Layer 5 of a small transformer language model trained on English Wikipedia (10 layers, counted from 0, width 128).
A neuron's activation on a vector x is SiLU(gate . x) times (in . x), where the dot is the dot product.

Input weights of the MLP neurons that the questions are about. A number n stands for n times 0.0036.
n64 gate: 8 16 -31 0 22 7 47 35 44 -7 -13 3 29 -16 -7 -22 -28 -36 -58 2 10 -31 -27 -41 7 16 -38 -3 -19 0 3 -28 -37 12 -25 -43 -16 28 -26 31 46 23 46 -15 -43 -12 21 -17 0 40 10 -17 -24 42 -76 14 11 -5 27 -10 23 46 15 -18 7 -24 8 -4 43 11 28 3 22 2 -20 19 12 -5 -36 -42 10 -9 8 -2 -16 -6 0 -34 19 -29 5 -24 11 -22 -38 -21 54 17 -33 -14 13 -10 -13 40 25 13 9 -19 -36 -2 -15 0 -26 3 13 -14 2 20 0 58 29 26 -19 -9 -9 1 -22 -18
n100 gate: 28 9 -24 -1 6 74 24 30 94 17 -22 -6 30 57 37 64 -34 15 -4 54 13 -13 10 -39 60 21 -20 4 -42 27 2 40 -17 -2 41 -16 -15 -13 -18 -11 -10 1 23 -5 -21 -23 15 42 -67 19 12 34 -82 12 -27 26 -38 17 27 -30 34 12 27 -5 -9 -5 6 -23 -32 -47 -20 -5 -29 -2 13 -28 34 42 1 -53 -12 -7 -26 18 41 5 6 -32 5 0 -19 -14 -3 -20 -20 21 9 -47 -69 -8 37 -22 -20 70 4 27 8 23 -10 -22 30 -7 21 22 18 -21 0 -3 -25 44 25 2 -25 -44 -13 -37 -23 -23
n149 gate: 33 2 -14 -52 -11 0 -18 33 24 36 -12 66 10 2 7 -16 39 -4 60 5 28 -2 -10 13 31 8 -11 -1 32 -30 -19 -11 31 -38 -4 7 -36 -39 5 -18 0 -30 -8 -7 5 9 16 -2 -12 50 32 60 -3 5 -10 18 8 28 -42 -3 26 4 31 17 -22 10 -7 -16 2 -35 19 -24 -14 -24 29 -20 37 -4 -13 -3 -10 -42 -2 26 19 -17 -7 -36 -15 28 -57 1 -14 -4 16 -15 17 44 -42 -16 -33 -2 7 29 -22 69 -38 1 2 9 -10 19 33 -18 4 -3 -10 1 35 -27 -4 -2 -34 19 68 1 -4 25
n152 gate: 23 1 18 51 -24 -1 1 53 40 7 9 -48 17 12 -27 -18 -10 27 -9 -14 46 -30 15 24 10 15 2 -46 23 -17 4 -25 14 10 15 -11 46 -41 18 27 53 -30 20 25 27 30 -14 -7 23 31 24 5 1 -3 -12 -15 10 6 1 -13 -9 40 -1 84 24 -4 -6 27 -56 11 58 29 25 -13 -13 -31 1 -3 -42 9 5 31 -40 5 -14 -47 -16 -34 -1 -5 46 1 17 -7 3 15 2 40 -40 14 7 8 -38 30 -46 18 -20 28 0 23 -13 -21 -24 -39 48 -10 -13 -68 16 75 33 8 -19 -20 -17 27 -5 -20
n195 gate: 44 1 8 8 54 49 64 -35 11 33 44 -31 -18 45 0 -7 -39 -23 1 -7 14 11 -2 1 11 3 -47 8 -33 -31 -9 8 -8 -39 13 23 14 -21 1 -5 15 -5 -26 36 25 -23 -7 -15 -1 13 2 19 -48 43 -35 10 -8 -4 6 -68 -31 31 11 13 13 -16 -14 31 -52 -18 3 8 -55 -20 37 13 -7 42 12 10 -74 -2 -16 -18 -4 20 21 48 -39 -39 25 -2 23 5 -11 48 33 -20 -23 12 9 18 -7 21 7 13 -16 -37 42 -30 -14 13 -12 -7 24 34 29 -50 -5 1 23 -8 -30 13 32 -6 -18 -4
n201 gate: -4 -6 -1 29 22 -44 16 5 18 32 -7 20 -6 30 -8 1 9 -32 12 -39 29 28 -31 -5 -4 -27 27 37 8 6 -13 17 -23 -12 42 -43 -12 19 11 4 -1 34 11 -38 -25 20 10 6 39 1 3 10 28 50 16 14 11 -16 -3 2 -21 -25 11 1 27 -22 3 2 40 32 -35 34 -32 14 -23 17 43 -25 53 -20 -24 31 -24 -3 17 -15 27 -22 -17 18 -3 11 40 18 -29 26 15 -1 -6 -11 18 16 15 44 29 -16 52 17 2 -42 -34 28 86 -17 -10 19 -7 10 4 19 1 -12 -3 11 23 -23 -4 -17
n208 gate: 3 -16 52 -7 61 -6 -17 40 18 17 67 28 -12 15 -2 -20 -89 -24 -21 40 47 20 -8 -31 -39 17 -18 2 -9 -30 23 36 -32 35 27 -32 17 -3 -4 28 9 -15 20 -20 43 -17 -2 21 24 -19 -18 10 14 -27 -5 43 0 -3 -31 -11 -23 9 15 9 -28 -14 -9 -11 -17 1 20 18 -13 13 11 30 -31 -19 -45 -15 -21 17 8 16 -4 34 -12 -16 -8 -12 15 -5 4 -12 -14 26 35 -10 -12 -26 0 26 -38 -13 -35 8 -5 -40 5 38 15 -1 0 -5 27 36 8 -15 -28 -32 30 32 -66 -69 -12 46 -13 -25
n277 gate: -8 31 -1 22 -49 36 -24 -4 -2 34 -3 23 15 -6 -12 39 14 -25 10 52 -4 -11 -21 -16 2 -11 33 -18 11 -46 32 1 -17 -4 31 17 -25 49 36 -14 73 -25 -7 -20 10 16 13 35 8 -53 -30 6 4 -20 35 -25 27 -20 7 -20 5 -31 -8 -4 -7 28 -4 21 4 43 -8 -14 -11 -21 5 -40 23 -41 -33 -35 -1 53 -4 -10 -18 -41 13 -11 -19 15 -8 32 35 -2 -36 35 6 -34 -17 -4 22 30 13 -72 -5 8 -19 12 38 -18 19 -43 -37 -5 6 -24 58 -2 22 2 -2 8 23 -14 29 -19 -51 -27
n64 in: 10 11 63 6 -11 9 -40 15 -1 53 -47 -9 -14 30 12 19 -4 5 -20 3 -9 17 -35 -12 -64 16 6 -61 16 31 -17 32 -16 62 0 1 13 -25 -11 -12 42 11 6 29 -11 12 3 -8 46 -5 9 1 -2 -13 5 0 -4 -15 -20 5 -14 -17 16 15 -2 -22 -4 -18 11 30 58 -33 -43 6 -17 3 2 19 -1 -24 32 -59 -20 16 -2 -5 -13 -7 -2 -4 21 29 6 -15 52 1 9 9 -9 11 24 -20 6 -46 14 -14 34 34 -37 -23 -17 -12 -27 18 -17 -43 -14 5 10 8 -26 32 29 -19 -13 -23 8 -27
n100 in: 26 10 -44 -74 11 -23 -33 27 -5 -71 -29 16 -15 9 -16 18 -1 17 5 -28 64 14 3 60 8 -20 1 -27 -3 -14 43 -17 0 -24 -14 16 18 26 19 -23 -1 6 -14 -2 -13 17 18 -12 5 16 -42 -85 21 25 -34 16 14 10 21 12 13 -56 -10 -22 -10 -10 25 37 21 -14 -24 29 37 -85 -24 11 15 -28 -20 36 -7 -27 16 -4 -23 22 -1 -57 -15 41 14 50 41 -10 -7 31 5 -3 -4 6 0 20 45 26 53 -53 -20 45 -28 20 12 -47 6 33 10 -29 46 29 56 16 -2 -9 -32 4 7 9 -5 -3
n149 in: -7 -3 23 2 -17 26 22 30 33 46 36 48 42 16 30 66 -1 -34 2 20 9 -5 -1 -9 -22 12 8 -7 -35 2 17 12 -39 -9 27 15 -15 -38 -8 -16 -11 -13 3 40 29 -28 -58 15 -28 -15 21 -17 -62 -2 32 42 3 44 -14 -30 -48 -11 14 -20 -4 3 18 10 -24 -36 -6 -12 -12 -10 -27 -4 -4 2 -36 21 -33 -16 18 -13 8 -1 -59 18 28 14 -8 -59 37 -25 -32 20 35 13 -39 -5 8 -3 -2 24 24 -2 6 28 6 10 -6 21 1 -32 -20 22 -37 36 6 10 30 -35 2 -40 9 33 -7 8
n152 in: 30 28 36 42 0 -5 -12 -17 39 30 42 -32 -22 -15 -18 -43 -18 5 1 -8 58 -45 1 20 -2 34 -50 -17 43 -21 -35 -66 18 20 -15 2 39 -37 -35 9 24 -26 0 35 33 -18 -14 -5 24 20 2 66 -17 -29 9 24 28 -27 -7 15 18 59 11 63 28 11 -22 12 -58 -18 40 33 7 -34 6 -24 11 31 -31 -2 -11 24 -28 -11 4 -30 -8 -16 -8 -10 46 1 12 -26 22 18 -35 6 -60 -30 25 14 18 13 -34 19 -5 -13 13 11 26 -77 -14 -42 12 -44 -3 -76 22 40 -9 14 -80 -30 1 46 -4 -16
n195 in: 23 -24 4 -12 -19 10 13 37 -35 -17 -15 -14 7 24 34 -45 -3 2 23 2 8 -9 16 9 22 19 12 34 42 24 -32 -4 4 -7 31 -17 6 -1 40 -8 0 26 2 -57 29 -37 -3 30 -39 30 10 -36 -19 6 -46 1 -20 56 13 13 29 0 5 -32 35 22 -34 14 4 -10 -13 26 -2 -18 0 -11 5 -2 -24 -30 -13 24 37 -65 -44 33 35 -7 -8 -34 -29 -47 13 -22 7 -5 29 -14 -18 24 17 30 -15 8 10 4 -47 -37 27 -24 25 28 1 -43 6 40 -12 -22 1 10 -21 -29 -16 2 26 -8 -34 -7
n201 in: -34 8 23 33 19 -10 30 -15 23 9 -15 -20 18 2 -17 20 11 18 4 -16 40 -1 -4 11 -25 3 8 -12 -8 -9 -59 2 18 6 39 -40 -6 14 13 -16 -23 -1 0 -9 17 2 21 -43 14 -9 1 -23 -6 10 3 40 42 -13 -13 -17 -52 -19 2 -13 6 -25 -5 -20 33 19 -9 30 -9 40 -24 -1 -4 16 8 12 27 9 35 13 26 13 -14 -22 -23 -48 6 4 10 16 -30 5 11 26 -32 -43 -47 20 -48 -22 8 1 36 29 -26 -2 -15 35 44 -21 -8 20 9 -19 12 25 9 -19 24 -36 -16 5 -42 29
n208 in: 12 15 6 10 -18 39 0 41 12 28 -10 -3 -4 -16 31 -2 -36 -32 12 33 2 -22 -2 -19 -17 44 -12 -28 13 29 -45 -24 58 -9 -71 -13 14 2 -22 -2 -20 -8 10 7 15 -41 -30 -20 -14 17 3 -32 -46 -12 -32 12 -19 24 34 42 -21 -37 54 -15 -34 15 3 -16 28 -10 -2 -17 29 54 28 -20 37 -8 -1 5 3 35 -18 20 -28 -14 -21 -6 -12 4 5 7 -3 -53 2 -3 3 -32 -33 11 51 4 -22 -9 12 -11 17 -6 -17 -36 -22 27 -33 -24 11 1 -10 13 11 22 -5 3 6 10 -8 -29 9 29
n277 in: -34 33 54 -1 -28 3 -6 10 -41 -9 -4 41 4 -25 -22 7 -25 -35 -28 30 56 19 -15 -32 -1 17 20 14 -4 30 -21 37 -40 52 8 -2 -2 3 6 -8 -28 2 -6 2 9 -18 32 46 2 -7 14 25 63 -53 -21 -12 25 -23 19 -14 0 -24 5 44 1 -9 13 28 9 24 37 -9 34 -3 0 -37 -25 23 31 3 28 24 55 21 48 10 1 6 -16 -14 13 -11 60 4 -4 15 30 -40 -42 -31 22 10 65 -45 -23 -12 42 -28 8 8 13 -29 -16 -20 -12 11 -16 -35 -24 -22 25 14 22 -5 -11 42 17 33

Each question shows a token from some text and the vector x that enters the MLP there. A number n stands for n times 0.088.

"ollowing": 6 -37 31 -3 -12 -34 3 -14 -29 6 19 5 -18 -5 -3 9 -13 -18 -20 4 -17 0 -42 25 -10 -12 -10 7 -10 -2 -32 18 -24 32 1 -16 25 -8 24 -3 -3 -24 -11 3 -33 25 2 -22 -3 9 -25 -3 -5 11 23 -12 -13 -1 -9 -8 -15 36 -26 6 -25 -22 -6 -4 6 2 -14 -9 -14 -8 -13 -24 -17 -3 -15 -6 1 38 -12 -8 12 -1 -27 -3 1 13 -20 38 -14 -16 5 -18 -9 -10 22 -1 -4 1 0 11 7 3 33 -30 -1 -6 -4 -20 13 7 -16 -1 20 24 7 -10 -11 2 3 4 -14 -13 6 -20
Which of these neurons fires most? n195

" an": 0 -16 -12 4 7 -6 -7 10 27 -7 11 2 15 0 5 -22 -24 -4 10 -5 -32 -33 -6 24 14 6 -3 -14 39 18 -19 21 -8 1 23 21 26 -13 -10 6 13 3 -10 5 2 -2 7 -1 12 -4 10 -28 19 -6 -17 -32 18 35 -24 -24 -9 -9 16 -1 0 -35 -7 -14 4 16 2 -25 -34 -6 -12 -13 -4 12 -18 -10 15 22 9 -39 -26 14 -10 12 -13 -9 -23 -33 -8 3 -17 -36 13 9 19 -21 -7 10 16 -6 -12 8 2 -4 7 5 -3 0 15 7 -16 -8 14 -6 21 0 -20 8 30 -16 -15 9 18 1
Which of these neurons fires most? n100

"ethod": 10 -51 -8 -21 -30 0 -11 -13 -14 3 -10 -1 1 10 15 17 -9 8 28 15 -42 -9 6 13 5 14 32 9 -2 18 -15 12 5 -23 -27 7 24 0 10 3 3 -23 -14 13 25 9 -18 -38 -23 24 23 -9 -25 12 12 19 22 14 11 8 -31 13 7 10 23 9 -16 0 30 -38 1 -19 -52 8 9 2 -4 7 -3 6 11 11 0 -4 4 -7 -18 2 -1 6 -33 11 -7 8 -1 -6 17 13 -12 -6 11 -4 -12 24 15 8 -9 -33 4 -2 -15 22 -7 12 -6 -10 18 -14 -21 8 -15 -4 7 -8 21 11 -4 6
Which of these neurons fires most? n149

"fess": -21 -1 20 -46 -17 -19 -17 3 23 6 -4 -9 -20 35 -16 23 31 -22 -1 -11 0 13 -2 15 -14 4 -2 47 -43 1 19 29 0 -44 -26 27 14 10 6 42 16 2 19 -11 3 -6 10 -28 14 -17 7 -18 6 21 -1 -33 14 -3 -9 -5 -19 20 -8 18 -41 -3 13 7 7 10 -7 -8 -6 -2 9 7 7 5 -3 5 18 0 -1 16 11 25 -13 5 -18 -25 -12 23 -9 10 -3 -3 12 9 -4 9 6 -22 -3 40 0 -6 23 -9 -19 3 -3 34 7 13 -17 -35 -3 3 4 6 -19 -27 17 -14 -9 18 -35 -4
Which of these neurons fires most? n201

" is": 40 -26 6 -2 -17 1 -23 15 -2 4 8 5 6 12 -1 -6 -17 -2 0 2 -4 -10 23 13 22 0 5 -30 1 -13 -42 31 -16 -21 -14 18 40 -9 19 7 13 6 7 -12 13 -19 11 -35 -14 -7 -15 -7 2 -8 3 -13 -14 17 -4 -10 -24 -40 -1 27 -3 9 -17 -1 -1 8 -4 0 2 -7 3 1 1 17 -14 7 27 31 15 6 -10 0 4 11 -32 -24 -13 11 -18 -12 -2 4 -7 -8 7 9 -20 0 -13 -8 11 14 -10 -5 0 0 29 -19 38 -3 12 8 26 -19 2 -6 -1 7 8 -16 0 5 -10 0
Which three neurons fire most, strongest first? n195, n208, n152

" (N": 3 -19 -18 0 -8 1 1 3 -7 33 23 2 -11 22 -8 -10 26 14 -17 -7 13 -12 13 25 19 -31 12 12 8 -13 9 -4 23 18 -8 20 6 -7 -10 -6 -15 1 15 20 -24 -24 -28 -16 5 -4 6 -11 0 -23 -31 19 32 14 -26 5 15 -14 1 -7 3 -27 14 12 20 -33 7 7 3 -10 -25 13 32 23 -30 6 32 0 5 -8 -37 -19 6 -6 30 -10 -24 -12 -1 -1 11 -45 8 10 14 17 -28 -3 -30 4 -4 13 53 5 14 3 0 23 3 -2 6 6 7 7 3 15 -1 6 32 9 -27 20 -14 31
Which two neurons fire most, strongest first? n149, n277

"g": -2 24 -22 5 -6 -16 13 22 16 -12 -10 2 6 10 31 20 -25 12 -21 -12 1 8 45 24 -9 13 0 -26 -8 13 16 28 -16 32 -42 19 9 -16 6 49 -18 -25 -24 19 14 -22 -1 -9 31 11 1 -22 -20 -8 -17 -5 3 12 14 11 -7 -2 15 0 -8 -2 18 -11 -8 6 -14 17 -36 -21 -3 -7 -5 -5 8 11 8 -8 31 29 -6 9 -18 12 3 -1 17 7 -4 8 36 -16 -20 13 -19 -17 -22 -4 44 -1 12 -1 26 -18 -26 -4 -9 -9 -15 -20 -6 2 -4 -2 23 23 15 -12 14 7 -12 28 1 4
Which of these neurons fires most? n152

"en": 1 -9 -24 31 15 16 1 -5 10 -3 16 6 -33 -14 -8 26 -11 7 -3 -1 -8 0 3 -5 -2 7 22 -41 5 0 6 3 19 4 -53 -13 10 -10 -1 11 -18 12 -41 -3 3 -17 -11 -8 23 -2 -20 -20 -13 -7 -20 -12 18 -8 9 -9 19 9 -22 -16 5 -9 32 -9 -4 6 2 32 10 -4 -4 5 -17 31 8 1 12 2 39 9 -7 -7 -4 14 8 3 -14 11 5 13 15 -50 -12 4 13 5 -15 15 37 6 -18 18 26 -8 9 4 -10 20 -23 19 -6 -18 -17 20 20 19 27 -23 21 -1 -27 -6 34 11
Which three neurons fire most, strongest first? n195, n152, n149

"E": -42 -25 5 -32 -4 -24 -19 -11 -3 2 -29 6 -13 -7 2 -10 -6 6 19 2 21 15 -2 30 19 -4 -6 2 6 -5 -20 -8 -5 27 -60 14 3 11 -12 -10 15 12 -11 8 13 -1 -15 -23 22 10 13 24 16 30 -9 12 -13 0 11 -15 -9 -25 9 -17 0 -25 -17 2 18 -6 -7 -25 -21 55 -8 4 15 24 -22 -10 25 -2 5 -22 10 -11 -4 5 10 -4 -21 -5 9 -18 5 -10 5 -13 2 6 2 0 -15 30 42 -1 -8 9 11 15 -7 -4 2 8 -25 -20 10 16 16 10 -15 -4 -25 14 35 3 32 -16
The most active neuron and its activation: n64, at about 1.3

" exper": -17 -9 -4 -24 2 -26 7 -6 18 -18 -5 15 12 21 -7 -13 15 8 17 15 -3 -25 19 6 -7 -5 4 21 -21 1 -10 72 17 -19 28 59 -2 -2 -7 -9 24 -19 15 -7 -34 1 7 3 31 -14 2 -34 -8 24 21 -1 2 1 -19 1 -8 -1 -22 -9 -9 22 -6 -4 3 23 -25 5 -13 -19 -17 -9 -17 -1 5 -31 -8 -16 -7 -1 -2 19 -4 37 -19 -11 -55 -2 -28 4 4 -4 14 4 11 -1 -9 -35 8 9 -1 -9 17 -14 9 10 -12 -6 -28 6 -9 1 -8 -24 -10 9 -37 -20 15 -28 -16 15 13 4
The most active neuron and its activation: n208, at about 1.1

" engine": 8 10 22 9 -16 3 -4 9 -7 7 12 -12 -12 -5 17 -6 31 7 -23 -3 -35 -29 -3 -3 -5 -1 0 -21 -5 12 -7 29 -20 -23 -19 32 30 13 11 1 -8 -10 -5 25 13 -14 -22 -6 24 -19 14 -1 -20 -6 4 -17 1 1 29 -1 -11 14 7 -9 -16 -10 -3 16 -12 -7 -1 -2 -4 -17 0 -16 -8 8 -17 -19 23 20 23 11 -11 -9 2 19 -19 -30 -25 47 -12 29 8 25 10 11 15 -3 21 -3 -10 38 26 -1 10 -2 19 1 5 18 -35 -19 -21 -5 22 -22 3 9 -10 -7 17 12 10 4 31 8
Which three neurons fire most, strongest first? n100, n152, n201

" the": 1 -23 12 10 -17 -10 1 4 10 -2 9 -4 1 -8 -20 5 -8 -13 13 10 -5 -27 1 -9 5 1 -22 14 2 -2 8 12 -20 19 19 33 48 -7 6 4 20 13 -16 6 14 -18 13 8 -12 12 1 -8 1 -4 -6 -28 -1 -12 -27 -2 -2 1 -9 -6 2 -8 -12 -1 9 9 14 -7 1 2 -1 6 0 -9 -11 -8 39 7 4 -5 -5 5 -32 12 -30 -11 -17 -22 -6 7 -5 -60 6 5 11 9 0 4 -3 -5 -13 11 17 -5 5 -1 5 16 13 -13 -14 -7 23 0 -4 -4 -24 -12 26 -5 -2 7 9 12
Which of these neurons fires most? n100

" of": -7 23 -11 1 25 -22 -11 1 -11 11 17 -5 16 27 -7 0 -9 3 -1 -6 -17 -14 -4 -12 -3 4 -18 0 -13 -13 8 16 -3 40 4 17 38 3 9 -11 22 1 -8 13 -26 -15 10 -23 -4 15 -20 -2 10 -6 -9 -6 23 -3 12 -25 17 5 -19 -11 -52 -32 -14 8 -9 14 13 -24 22 18 -13 -4 -7 3 15 18 34 -26 3 4 2 -5 -21 13 -9 8 -5 -11 22 22 16 -9 16 8 -6 8 -20 -33 -17 -10 -4 -1 38 -9 10 1 26 -4 -25 0 2 18 3 -4 -9 -9 -1 0 33 3 4 2 21 37
The most active neuron and its activation: n64, at about 1.1

"at": -7 3 27 11 -16 7 4 -17 -9 -20 -15 9 21 21 21 -3 -31 -3 -6 -13 -7 1 36 -5 25 -9 28 -12 -11 23 -4 44 -5 0 -2 22 5 21 5 38 -68 18 -13 25 -13 8 12 -24 -47 11 5 -22 1 -12 5 -32 48 4 14 -8 -20 2 19 12 -25 -22 20 -2 9 -9 -14 11 7 -7 -8 8 -4 18 24 -9 30 10 23 -1 16 16 -17 7 1 -19 17 -11 0 2 1 3 -3 2 -8 -7 11 -11 -10 42 18 -4 -6 -28 -22 5 8 10 -4 19 -19 -25 3 14 -8 16 18 -9 0 14 -11 -1 36 42
Which of these neurons fires most? n100

" un": 15 -1 1 1 -11 3 -30 10 8 -6 5 15 1 41 -10 7 -24 8 -24 0 -4 -6 28 -17 16 12 18 -4 14 24 -24 8 35 -23 -7 33 9 -2 -3 -26 -2 -7 24 -38 -35 0 -14 -37 -12 16 -4 14 22 28 -2 -42 14 9 -1 1 10 15 4 -1 28 -3 5 3 -12 -4 -13 -22 -11 -22 -10 -1 -6 -3 -10 35 -24 27 13 5 8 1 -30 12 5 15 -72 16 2 -3 -4 -5 16 19 -22 12 -29 2 -6 -42 -25 11 10 11 -12 -5 5 22 -26 7 3 -1 2 -8 0 -19 45 -27 32 9 -6 4 -6 -12
Which two neurons fire most, strongest first? n149, n64

"al": -16 22 -16 12 13 -18 -6 -16 -8 17 22 -15 -11 -3 5 4 -34 10 -26 -6 9 -17 -23 -35 -7 -33 5 -18 -7 31 -13 4 7 -17 -19 8 12 -17 -27 55 -40 -9 -15 9 -33 -29 -10 -21 -16 16 -9 -29 -18 -12 -19 19 13 -8 2 -14 32 3 -11 -18 -7 7 5 -13 -2 -2 5 -12 -3 -15 17 -7 -7 26 15 1 21 15 5 -8 34 15 -24 13 28 0 -13 6 -4 -24 4 -9 11 -13 25 -9 19 12 42 32 -11 14 -2 -16 4 2 9 -20 -31 6 -2 8 5 25 -1 15 6 -13 17 -16 -7 -16 13 4
The most active neuron and its activation: n201, at about 0.32

"s": 9 -8 -7 22 20 -8 -23 11 -3 -5 -18 2 -5 11 17 -19 -8 15 -33 14 -10 -29 28 4 -24 -2 19 -20 -8 25 26 -15 3 -9 -41 -10 33 12 0 12 -13 3 -10 -26 5 13 -14 -4 -25 -4 11 -1 -7 27 -21 23 15 6 9 -10 -7 -5 21 -13 -6 8 10 -17 -14 4 -2 -1 -17 -7 0 -16 3 0 11 -12 28 33 14 5 -15 3 -24 -4 0 0 12 9 -28 -14 9 -12 8 -20 -1 20 -7 -4 -16 -9 -7 -22 19 -25 5 -21 -6 25 -24 9 0 9 22 17 7 9 19 11 16 -10 -31 -18 -16 17
Which three neurons fire most, strongest first? n64, n208, n277

"ing": 2 4 28 14 7 -13 -13 21 -8 -3 18 3 3 17 -1 3 -8 -20 -6 -8 -24 -20 4 16 -32 -10 13 -29 -18 13 11 12 -26 -14 -22 13 46 20 11 33 -27 -19 7 -11 15 -3 -38 -2 11 2 -4 0 -3 -7 24 -1 8 7 12 5 6 0 -21 0 -30 -3 -6 -10 -7 26 -12 -3 -10 -4 5 -9 2 1 -2 -17 0 26 -7 -5 8 -7 -18 25 3 -7 -13 14 -7 -10 -13 5 11 7 1 15 6 10 -2 20 13 9 5 -19 19 -8 -13 -3 27 -6 17 -4 19 -9 -14 -1 -2 8 17 -8 -28 -11 -12 -5
The most active neuron and its activation: n208, at about 2.7

" vis": -2 -30 48 -13 29 -5 -27 -9 -9 -34 13 3 -7 24 -9 22 26 9 0 1 -14 16 25 3 -5 4 -25 -14 11 2 32 -2 12 -11 20 23 6 3 -29 -29 30 -17 8 1 8 -7 2 0 -24 -9 13 1 1 4 9 -11 0 22 -14 -1 -40 8 -16 -16 -5 13 8 -4 -6 6 21 -11 -14 -5 -19 0 30 -18 15 22 47 39 31 -6 29 8 -9 14 -20 -20 -26 -14 16 1 29 4 -6 -14 14 16 18 18 19 -16 -14 20 -17 -1 -5 15 -5 -4 -15 20 -5 24 -7 -13 -2 11 -14 -36 29 2 -3 -19 -15 9
Which three neurons fire most, strongest first? n277, n152, n208

"ic,": 22 3 15 9 3 8 -2 0 12 -6 6 -21 11 -4 -10 -3 3 30 -22 25 6 5 28 15 -2 -9 6 -9 8 -5 -18 34 4 -6 -6 26 41 6 -3 23 -30 9 5 4 22 8 -11 -26 2 -19 -9 -15 -3 -12 -8 -1 22 -8 13 7 -24 23 -10 -26 12 -17 -9 3 31 4 4 4 1 -2 -28 -16 2 -3 -10 -2 5 32 5 6 34 18 -18 17 -17 -11 2 -31 3 21 7 -3 7 -4 24 -6 -20 21 -13 4 -1 4 -1 0 5 5 -8 2 10 4 14 10 -4 22 -11 -14 -6 -15 6 -10 -11 1 -32 9
Which of these neurons fires most? n64

" Ne": -39 17 -34 17 10 -25 0 -9 9 -9 10 -6 -28 29 16 -2 31 0 0 -5 -23 3 -45 31 10 -10 44 24 24 -5 16 15 45 24 -40 -4 8 11 1 8 -12 5 3 30 0 -11 -15 -1 27 3 -19 -3 -20 -1 -7 10 5 -11 -3 11 2 -19 -11 -18 -25 -19 3 5 -41 9 -10 -5 -21 5 -20 2 29 9 -25 10 -3 43 31 -3 -12 5 -14 1 -15 -18 -16 -3 -6 21 4 -13 4 2 -5 -8 -31 25 -7 14 -11 2 28 -6 -3 2 1 27 -1 14 -19 -6 29 -15 18 8 -10 10 2 7 -18 18 15 -14
Which of these neurons fires most? n201

"ul": 10 -26 -35 -14 18 -18 6 6 -25 17 6 5 12 34 -20 41 -6 12 -7 -1 -12 -9 26 -6 -21 -13 -18 -18 9 -18 -13 -5 -30 -9 -6 13 -1 6 -18 20 -25 -25 -9 7 -1 -18 -20 -11 -16 7 -14 -28 -1 6 -5 33 -3 3 9 -5 -30 -10 -1 -15 17 25 3 -29 -20 -25 -15 27 -23 -31 14 0 -6 50 12 -3 -10 11 -7 -23 32 -15 -19 13 -12 13 -25 3 -1 -14 10 26 9 -3 0 -15 8 -36 13 0 -1 -9 -30 -6 -2 21 8 3 1 10 -16 -15 17 30 6 -5 8 9 22 -28 25 18 -4 4
The most active neuron and its activation: n100, at about 5.7

" Royal": -7 -8 -3 -12 2 -19 -4 -3 4 -6 9 -9 -6 -9 23 22 -2 -1 22 10 -28 -41 -7 -8 4 17 10 47 3 15 -31 -18 15 7 2 35 28 5 18 15 24 10 6 9 -6 -1 -14 -15 -24 6 0 7 -1 4 -13 -16 7 -2 -15 -11 8 1 15 -23 -12 -25 1 -6 26 1 5 -7 12 3 -3 -12 -22 5 16 12 58 -11 3 21 -11 -9 -23 16 -1 -5 -4 -7 -31 15 22 -7 12 13 31 -7 15 4 3 22 33 16 35 3 -1 7 13 22 -20 -10 -29 -16 -4 -32 13 7 24 -7 16 -20 5 6 36 -6
The most active neuron and its activation: n100, at about 0.7

"is": -24 -26 -2 9 27 9 -34 8 28 -20 -8 9 1 10 11 19 33 0 2 9 -11 -22 33 8 -14 -4 -20 -15 -19 6 13 5 -13 -24 -14 24 22 18 -25 34 -34 1 27 11 10 -15 -2 -20 8 -3 -10 -6 -17 -5 -20 6 21 14 13 8 -12 16 -26 -2 -18 0 -10 -9 -34 -4 -8 1 -5 12 -25 12 33 0 23 -7 54 13 14 18 -20 2 -19 12 -12 11 7 1 -3 -3 24 3 -4 -17 4 -5 -3 -10 -15 -1 -42 -7 28 -12 0 0 0 -2 -25 15 5 3 -2 22 -9 27 14 -6 16 25 -21 -31 -3 21
Which three neurons fire most, strongest first? n195, n277, n152

" F": -9 4 -4 -5 5 -5 0 -33 -3 6 2 -27 -5 12 7 19 5 0 20 -10 20 -16 -10 14 8 -12 -12 7 7 23 -18 -2 -16 26 -10 -9 -4 5 5 4 -55 8 12 27 1 -1 5 -13 -8 8 7 0 44 23 8 -11 -19 0 -16 4 -40 12 -13 -21 3 0 -24 10 -4 5 -1 -7 -16 -18 -22 0 5 -13 -16 -2 3 8 2 -6 12 -3 -8 2 1 -49 -26 -4 -2 -13 15 9 18 5 12 44 -32 -2 25 -3 44 4 2 15 -2 12 -19 36 5 3 -5 -1 44 -11 23 3 41 16 2 -9 -15 1 -21 13
The most active neuron and its activation: n201, at about 3.4

" need": -9 -38 22 -21 0 -1 -8 45 -2 -7 15 8 -2 30 -9 -14 -16 13 1 14 2 -3 -33 8 -29 0 -12 -16 -20 4 -2 -15 -2 -34 -5 23 15 -1 -7 -20 -21 -43 -21 -13 7 16 -3 0 1 -9 24 11 -4 9 -4 -6 7 8 22 19 -14 1 9 16 -4 -3 -15 -5 -22 -24 -2 -9 -50 -7 -3 4 -1 -12 23 8 38 24 -14 -11 -9 5 -24 -13 -18 -34 -33 10 5 -12 -10 -9 -2 -8 10 8 3 -5 -3 -33 15 -11 -5 -39 -20 6 -4 30 16 -24 -13 -6 20 -11 1 18 3 -29 25 -17 20 -21 -41 24
The most active neuron and its activation: n195, at about 2.9

"ism": 22 -9 -14 -5 -7 -13 -1 -32 -18 11 -2 -3 -20 5 34 5 -3 -7 -15 -3 -9 -23 -17 0 -14 24 15 -45 -25 36 24 19 10 -24 -30 7 19 10 -8 -5 -30 -11 24 -16 -3 7 -19 -23 -14 0 31 1 -9 10 -18 -5 -20 1 8 19 -6 -20 8 -5 -15 2 14 -12 -6 1 42 -22 -46 15 -14 -8 18 10 -14 11 28 15 24 18 -4 -2 -36 18 4 -2 32 -2 -9 -14 -9 -4 7 5 4 6 15 -12 14 -6 -5 -9 21 -13 1 -25 -1 10 -27 -1 12 1 -1 19 -20 15 13 -9 46 -27 -6 -7 3 28
Which two neurons fire most, strongest first? n64, n152

" vol": -5 4 9 -3 3 -15 1 3 1 -20 -22 7 -21 13 12 15 33 24 -25 3 -11 -22 -23 -5 29 -16 -2 13 14 8 -11 9 -4 3 15 52 1 18 -2 -18 40 7 55 -24 13 -10 -21 5 3 -3 -22 -17 -2 -20 14 9 -17 40 -36 -17 -23 -2 32 -17 13 7 4 -10 9 -15 -10 -34 -43 -14 -5 6 5 2 1 7 -22 -5 14 -23 -12 15 -14 21 -3 -19 -38 -17 -15 -16 17 -7 -12 12 8 32 -1 -5 -20 -28 -24 10 -9 -14 4 -7 9 -17 20 -13 -12 -8 7 3 -3 21 16 -6 7 -25 12 28 17 -34
Which of these neurons fires most? n149